Layer 5 of a small transformer language model trained on English Wikipedia (14 layers, counted from 0, width 96).
A neuron's activation on a vector x is SiLU(gate . x + bias) times (in . x + bias), where the dot is the dot product.
The model reads these tokens: "Investigat" "ive" " Report" "ing" " Team" " for" " Tim" "bu" "k" "tu"

The vector x that enters this layer's MLP at each token. A number n stands for (n - 500) times 0.006.
0 "Investigat": 583 535 537 541 563 527 429 426 536 371 337 436 457 374 257 644 506 446 383 617 631 570 550 384 472 526 533 505 571 531 530 626 542 369 445 525 600 107 468 448 631 528 676 749 542 533 404 676 498 732 500 347 401 432 485 521 451 559 454 511 372 609 438 549 392 181 283 619 483 500 562 360 569 428 529 312 502 475 462 635 599 332 616 537 705 447 434 341 514 375 509 496 505 758 464 599
1 "ive": 327 484 520 497 433 643 468 519 414 384 422 417 502 404 290 465 521 558 524 626 559 504 502 378 424 522 416 406 605 536 450 611 643 472 511 517 433 26 446 535 427 451 650 752 487 461 509 623 621 769 538 297 391 367 611 596 451 418 496 446 363 552 514 478 619 393 221 542 503 421 533 436 454 485 555 414 560 446 525 701 580 533 663 562 386 527 352 340 424 372 543 459 492 682 541 464
2 " Report": 474 571 586 436 477 537 449 447 680 378 474 503 432 326 388 584 303 499 390 655 615 636 471 378 347 568 661 517 568 361 393 447 536 525 259 503 479 205 565 616 483 523 563 739 523 485 447 553 649 654 517 369 333 561 438 421 488 540 495 652 374 693 511 620 437 273 220 544 511 423 495 404 485 374 635 385 481 630 502 588 491 416 530 458 682 531 392 378 570 496 471 486 485 750 561 494
3 "ing": 436 547 519 564 507 663 549 488 495 367 442 320 485 418 526 526 467 439 452 642 503 534 532 460 420 446 417 457 531 631 372 573 637 438 400 444 327 176 502 788 402 507 534 715 552 428 358 609 630 636 503 292 432 419 454 504 428 496 572 519 467 526 386 535 509 340 116 552 576 316 540 437 564 396 514 430 569 622 551 583 509 611 593 488 440 639 490 376 431 518 487 588 461 549 511 435
4 " Team": 450 360 546 493 418 528 398 365 573 356 541 556 519 374 502 662 396 592 496 652 577 499 577 494 541 493 431 401 513 476 347 580 466 358 502 535 531 370 454 683 367 475 602 861 541 431 399 535 657 700 492 426 384 468 477 566 534 419 469 521 332 692 544 517 480 341 211 681 387 351 537 315 524 541 397 377 462 541 490 536 531 438 649 444 606 503 428 456 489 427 401 653 439 773 636 484
5 " for": 431 545 442 663 274 548 454 562 531 343 447 530 476 414 374 586 447 458 452 693 672 459 578 564 370 383 299 599 414 510 621 606 472 376 477 549 375 263 343 540 369 608 586 648 619 536 441 477 489 659 517 305 491 296 472 475 397 625 487 427 437 442 483 524 461 421 247 463 355 437 595 497 591 435 457 591 618 571 573 649 572 536 525 511 539 598 479 382 520 480 509 620 480 670 444 419
6 " Tim": 608 544 620 648 453 606 502 475 513 409 546 485 660 258 475 458 512 433 480 713 488 507 446 443 477 310 761 555 468 480 573 540 562 585 542 466 516 434 472 500 508 594 622 815 570 478 466 533 651 715 520 557 419 517 550 703 369 388 395 508 440 617 385 443 307 318 247 579 404 418 366 421 639 255 457 534 463 596 397 580 555 431 691 588 718 443 426 438 521 403 381 644 537 633 526 513
7 "bu": 664 512 507 528 586 664 542 404 579 460 496 363 594 514 309 444 473 503 381 684 659 496 480 521 337 285 649 273 376 458 488 507 620 518 573 639 373 213 453 477 405 472 620 800 539 533 532 507 629 538 461 384 482 544 537 487 580 580 584 501 497 640 529 203 531 564 289 716 475 530 468 451 422 300 691 579 529 597 469 608 474 559 783 563 550 561 507 586 625 238 404 581 502 500 496 420
8 "k": 356 548 567 558 602 572 557 467 574 413 501 441 548 397 539 575 374 493 520 573 465 625 563 258 457 518 587 452 311 553 486 515 673 469 584 574 397 218 476 642 441 427 589 669 481 538 414 499 651 567 562 381 559 469 465 411 453 658 413 481 532 690 433 294 590 555 237 687 466 473 281 653 467 317 639 363 438 467 398 682 517 441 614 488 384 580 412 697 584 478 320 533 474 590 390 470
9 "tu": 474 528 429 498 556 722 505 369 361 456 478 286 538 523 442 608 606 489 474 694 553 488 491 339 469 374 632 387 419 484 364 500 617 498 656 497 507 307 438 608 469 456 683 716 487 641 346 623 696 432 475 374 497 443 507 270 403 301 435 487 462 594 582 270 524 511 206 645 477 536 511 563 583 285 685 597 444 549 521 662 531 557 709 487 602 502 468 509 550 420 467 602 386 558 574 467

Each question shows the input weights of one neuron of the MLP. A number n stands for (n - 500) times 0.0018.

n63 gate (bias -0.046): 520 656 610 299 489 511 438 489 414 496 616 586 383 462 497 567 550 519 342 679 407 410 623 561 506 562 463 682 606 468 474 465 571 650 343 658 470 425 375 394 455 429 555 524 524 667 641 383 681 439 508 427 737 694 424 422 506 518 351 497 633 495 558 563 606 469 493 453 466 707 576 641 653 547 553 371 629 642 335 345 537 503 340 472 634 581 500 399 705 503 608 312 518 426 349 370
n63 in (bias 0.074): 516 630 559 397 526 444 466 588 449 356 385 575 476 343 667 492 434 499 461 430 562 306 614 431 506 614 651 428 588 408 419 536 612 448 462 730 496 369 281 383 459 420 384 682 479 356 606 518 615 636 572 438 663 607 273 250 618 475 411 525 490 457 471 510 592 461 402 345 436 681 522 390 589 487 519 420 525 501 432 347 499 630 454 460 472 504 538 294 600 334 579 527 545 425 351 446
On which token does it fire most, and how strongly? 2 " Report", at about 1.8

n170 gate (bias -0.062): 401 477 661 778 572 279 322 584 550 450 516 387 298 450 492 329 598 537 591 635 580 540 616 512 363 436 412 528 501 523 528 541 572 495 301 431 445 424 490 584 724 409 422 450 439 514 382 454 620 363 319 669 357 588 423 463 553 413 545 745 605 584 546 559 435 490 437 712 395 711 704 517 550 491 377 600 624 438 552 490 619 491 492 590 410 778 653 553 472 440 760 406 663 523 428 588
n170 in (bias -0.103): 493 662 590 456 434 679 472 595 416 451 419 743 637 629 459 472 431 617 450 528 697 243 371 401 523 385 385 628 529 537 553 468 711 545 481 479 342 504 434 669 376 455 394 536 585 703 580 575 464 668 746 602 619 554 549 458 637 473 585 487 364 511 489 422 569 428 573 527 595 595 567 573 648 689 325 363 431 529 343 454 658 556 499 604 584 578 261 511 560 431 332 555 394 656 364 389
Its two highest activations, in order, are on tokens 5 " for", 3 "ing"

n176 gate (bias -0.013): 640 594 531 515 391 415 554 514 501 567 620 420 627 564 366 703 527 511 514 471 381 478 331 467 456 440 479 520 451 357 635 556 322 503 622 484 490 532 661 532 367 473 538 503 344 671 387 556 495 297 541 396 459 531 593 525 548 605 512 541 363 560 408 460 474 654 265 478 497 456 510 374 273 475 261 596 520 579 550 565 483 250 610 493 712 406 393 481 510 599 431 356 501 581 486 550
n176 in (bias 0.048): 456 418 476 368 649 510 557 384 525 549 633 593 472 550 558 533 475 625 581 480 504 390 382 492 487 314 571 610 632 446 610 461 533 207 499 395 447 450 498 388 526 648 550 569 612 565 504 478 590 622 582 578 560 561 536 483 532 607 636 282 434 581 443 528 554 538 470 495 460 361 644 477 531 518 644 536 516 536 515 571 630 273 592 555 610 370 402 384 510 588 603 648 503 482 643 457
It fires most on token 6 " Tim"

n228 gate (bias -0.020): 480 579 623 565 438 548 607 547 611 463 474 520 608 512 496 449 662 382 543 457 741 488 733 477 638 631 503 273 403 500 389 377 550 664 489 678 559 535 378 420 503 565 607 403 481 603 452 441 440 414 618 603 344 635 674 603 475 456 445 546 432 475 572 648 547 817 396 384 306 520 580 321 346 372 537 459 467 460 397 396 503 537 398 294 389 568 548 426 363 609 469 605 527 497 635 681
n228 in (bias 0.040): 669 422 327 758 524 606 448 594 561 316 380 445 657 443 616 431 468 479 528 705 502 439 529 511 561 424 459 529 393 606 349 351 558 635 494 620 528 588 567 725 514 482 645 635 441 398 592 396 396 452 447 517 365 745 400 567 492 587 347 661 582 275 555 403 431 452 590 459 510 499 486 534 691 486 705 342 434 434 518 454 679 458 511 509 509 488 625 454 407 467 310 491 689 524 644 599
On which token does it fire most, and how strongly? 1 "ive", at about 0.18

n224 gate (bias -0.135): 692 529 680 511 537 499 463 527 533 395 477 410 600 470 481 386 570 513 569 361 500 543 384 408 694 557 375 643 506 494 338 272 399 403 445 583 369 553 475 441 406 602 631 549 391 430 446 549 358 545 483 444 645 490 256 686 385 625 540 467 544 466 597 543 397 556 524 539 441 497 407 608 566 599 558 700 419 529 450 327 484 511 368 594 508 336 569 591 351 457 389 629 400 374 422 566
n224 in (bias 0.033): 294 545 494 406 517 491 531 583 563 497 409 640 440 506 543 430 477 475 395 500 445 689 352 632 344 389 457 479 413 508 599 542 511 396 565 413 359 436 585 605 467 393 518 444 568 596 603 309 454 358 750 455 390 456 562 516 588 501 702 543 399 469 414 518 638 487 511 562 528 621 609 406 494 709 445 498 692 629 626 604 690 442 449 461 422 345 497 539 536 593 354 409 520 735 569 558
Its two highest activations, in order, are on tokens 9 "tu", 6 " Tim"

n183 gate (bias -0.043): 484 645 125 514 681 782 464 434 583 695 533 255 336 473 411 490 475 522 540 716 555 428 351 454 506 454 480 360 573 494 503 601 643 656 446 726 508 525 461 536 646 373 505 300 632 612 538 573 543 631 645 620 516 367 373 559 554 471 573 520 466 354 526 372 325 676 641 436 483 648 432 515 441 438 326 453 390 505 573 345 418 453 446 358 515 701 552 546 480 548 627 463 356 631 362 532
n183 in (bias 0.006): 573 555 510 536 500 542 512 560 429 506 573 510 700 496 490 641 553 625 408 703 519 185 338 484 705 490 665 282 706 725 527 559 611 418 325 616 420 355 441 534 677 518 318 432 648 473 479 349 538 460 545 437 457 515 570 585 427 426 396 501 284 515 467 599 440 418 420 361 449 648 479 547 381 422 557 632 605 397 500 384 564 427 501 512 453 349 389 626 304 776 627 654 618 646 327 496
Its two highest activations, in order, are on tokens 9 "tu", 8 "k"

n74 gate (bias -0.044): 627 575 438 574 515 433 516 523 393 498 478 428 579 530 432 342 613 484 570 438 479 623 636 474 260 467 438 604 590 640 573 402 656 447 543 299 440 622 415 465 366 555 444 559 369 562 466 272 518 442 228 498 460 336 528 517 553 435 470 488 674 388 666 209 612 378 591 514 556 442 416 533 280 555 637 468 343 561 437 724 648 468 313 558 651 701 510 466 432 458 494 388 471 338 673 452
n74 in (bias -0.019): 441 476 684 330 364 323 585 437 374 489 534 454 577 389 563 612 402 364 370 359 354 638 689 643 347 440 529 431 520 650 542 618 584 604 259 515 606 437 620 375 348 588 611 656 534 392 487 565 407 256 355 422 457 475 533 434 650 485 441 511 354 390 410 543 382 608 677 531 531 233 608 626 470 386 336 658 495 697 516 477 491 738 505 451 477 382 578 398 451 627 495 544 433 617 499 381
It fires most on token 0 "Investigat"

n195 gate (bias -0.031): 485 329 351 555 528 708 368 453 447 793 526 350 519 396 500 307 437 595 375 605 511 731 423 381 615 402 358 472 333 396 605 382 591 521 640 497 480 773 420 689 523 520 500 551 500 388 401 342 515 519 503 524 548 433 378 691 485 477 475 376 674 403 498 459 689 494 457 304 447 475 276 379 512 686 554 456 531 385 438 498 606 384 465 418 537 414 517 594 494 394 525 487 370 429 517 548
n195 in (bias -0.005): 539 542 509 534 563 625 651 386 480 585 545 617 558 412 473 602 410 553 622 447 483 565 281 487 759 655 551 426 695 383 493 484 700 664 531 490 364 333 658 391 547 361 596 380 456 511 579 575 549 601 523 618 295 406 309 373 396 627 481 446 750 623 455 430 466 567 533 552 274 552 507 644 452 486 307 592 693 617 489 482 422 492 743 630 335 412 503 429 579 456 635 507 504 520 339 691
It fires most on token 8 "k"

n206 gate (bias -0.071): 532 443 632 584 325 595 484 553 440 382 483 536 606 583 497 559 453 499 472 343 673 601 471 483 402 559 431 665 599 461 535 471 491 605 510 471 532 479 491 441 354 479 585 493 327 513 509 513 511 362 373 534 381 658 475 767 492 411 623 756 503 623 391 651 486 506 388 410 652 406 750 571 613 482 455 522 510 628 388 442 472 473 479 517 482 427 474 604 392 452 591 396 648 576 483 579
n206 in (bias -0.014): 638 586 517 624 375 597 549 459 331 278 460 498 530 457 529 544 694 572 400 225 612 486 325 417 512 587 517 521 490 580 408 515 444 442 394 492 650 504 337 616 485 586 586 479 462 514 458 510 494 345 565 427 394 590 455 628 446 551 568 566 520 632 375 649 668 461 487 462 527 310 566 495 423 504 485 606 474 533 413 472 631 421 530 373 560 273 422 667 460 466 690 544 577 503 578 543
It fires most on token 2 " Report"

n130 gate (bias -0.132): 542 643 428 578 554 573 564 451 394 582 453 515 597 398 338 582 440 499 553 470 552 425 692 483 645 658 433 545 540 475 447 633 458 784 435 336 485 533 470 489 439 417 467 521 554 436 455 525 405 340 594 305 447 448 500 397 604 343 607 471 441 435 453 279 515 546 488 550 577 500 619 739 432 382 493 551 436 479 740 553 638 488 258 362 427 626 751 379 569 764 447 493 485 330 503 390
n130 in (bias 0.066): 649 366 454 624 571 443 395 688 568 571 531 399 559 610 534 661 231 568 416 342 355 673 388 509 279 303 575 568 556 577 737 494 319 605 470 419 479 463 477 652 334 461 248 582 416 492 297 603 651 641 547 528 576 529 424 579 518 604 503 429 534 605 474 336 532 454 337 448 428 448 384 612 380 589 324 550 334 325 429 692 420 496 533 600 391 485 502 592 322 669 449 322 281 549 581 644
On which token does it fire most, and how strongly? 3 "ing", at about 0.34

n93 gate (bias -0.092): 419 378 665 360 603 828 695 609 722 617 458 342 355 374 687 567 412 556 357 594 447 552 558 636 492 576 268 418 573 442 640 454 497 446 514 643 535 595 404 448 454 576 415 419 450 789 520 433 540 536 587 349 455 652 376 569 437 376 381 456 528 362 356 462 456 754 631 518 454 585 451 440 479 601 433 613 633 658 511 585 394 503 382 272 610 397 499 524 377 542 676 494 530 471 516 443
n93 in (bias -0.058): 410 637 621 488 626 377 673 557 352 680 709 592 483 508 584 860 427 427 593 542 475 690 437 592 552 645 641 313 384 384 550 697 326 370 503 523 579 351 454 538 499 388 492 458 458 504 413 424 644 576 576 339 371 267 728 458 309 465 512 437 649 456 457 527 464 546 642 580 696 153 438 334 483 590 452 506 569 599 550 528 363 604 409 394 457 660 731 475 660 409 680 316 598 519 443 514
On which three tokens does it fire most, strongest first? 6 " Tim", 7 "bu", 9 "tu"

n85 gate (bias -0.084): 477 294 478 553 449 364 625 294 595 567 584 625 533 275 415 571 534 711 409 544 452 540 546 303 344 534 569 655 525 486 517 426 696 400 396 544 482 556 525 487 579 486 323 711 435 634 696 473 528 675 408 377 498 436 632 430 512 229 597 581 590 421 408 744 470 529 509 391 463 653 478 332 568 566 489 481 492 391 681 586 325 644 510 499 652 431 583 454 287 611 655 510 607 532 482 443
n85 in (bias 0.100): 514 433 574 546 682 571 359 495 398 368 552 574 642 512 309 453 518 395 584 501 409 409 556 427 451 515 472 500 456 438 405 447 324 486 441 545 532 440 452 451 547 416 405 511 657 402 459 648 688 609 435 450 452 272 502 593 543 621 496 343 431 523 463 611 633 726 632 644 544 428 444 797 343 333 573 398 468 555 556 443 743 469 528 468 448 645 408 545 604 323 566 499 646 477 309 524
It fires most on token 1 "ive"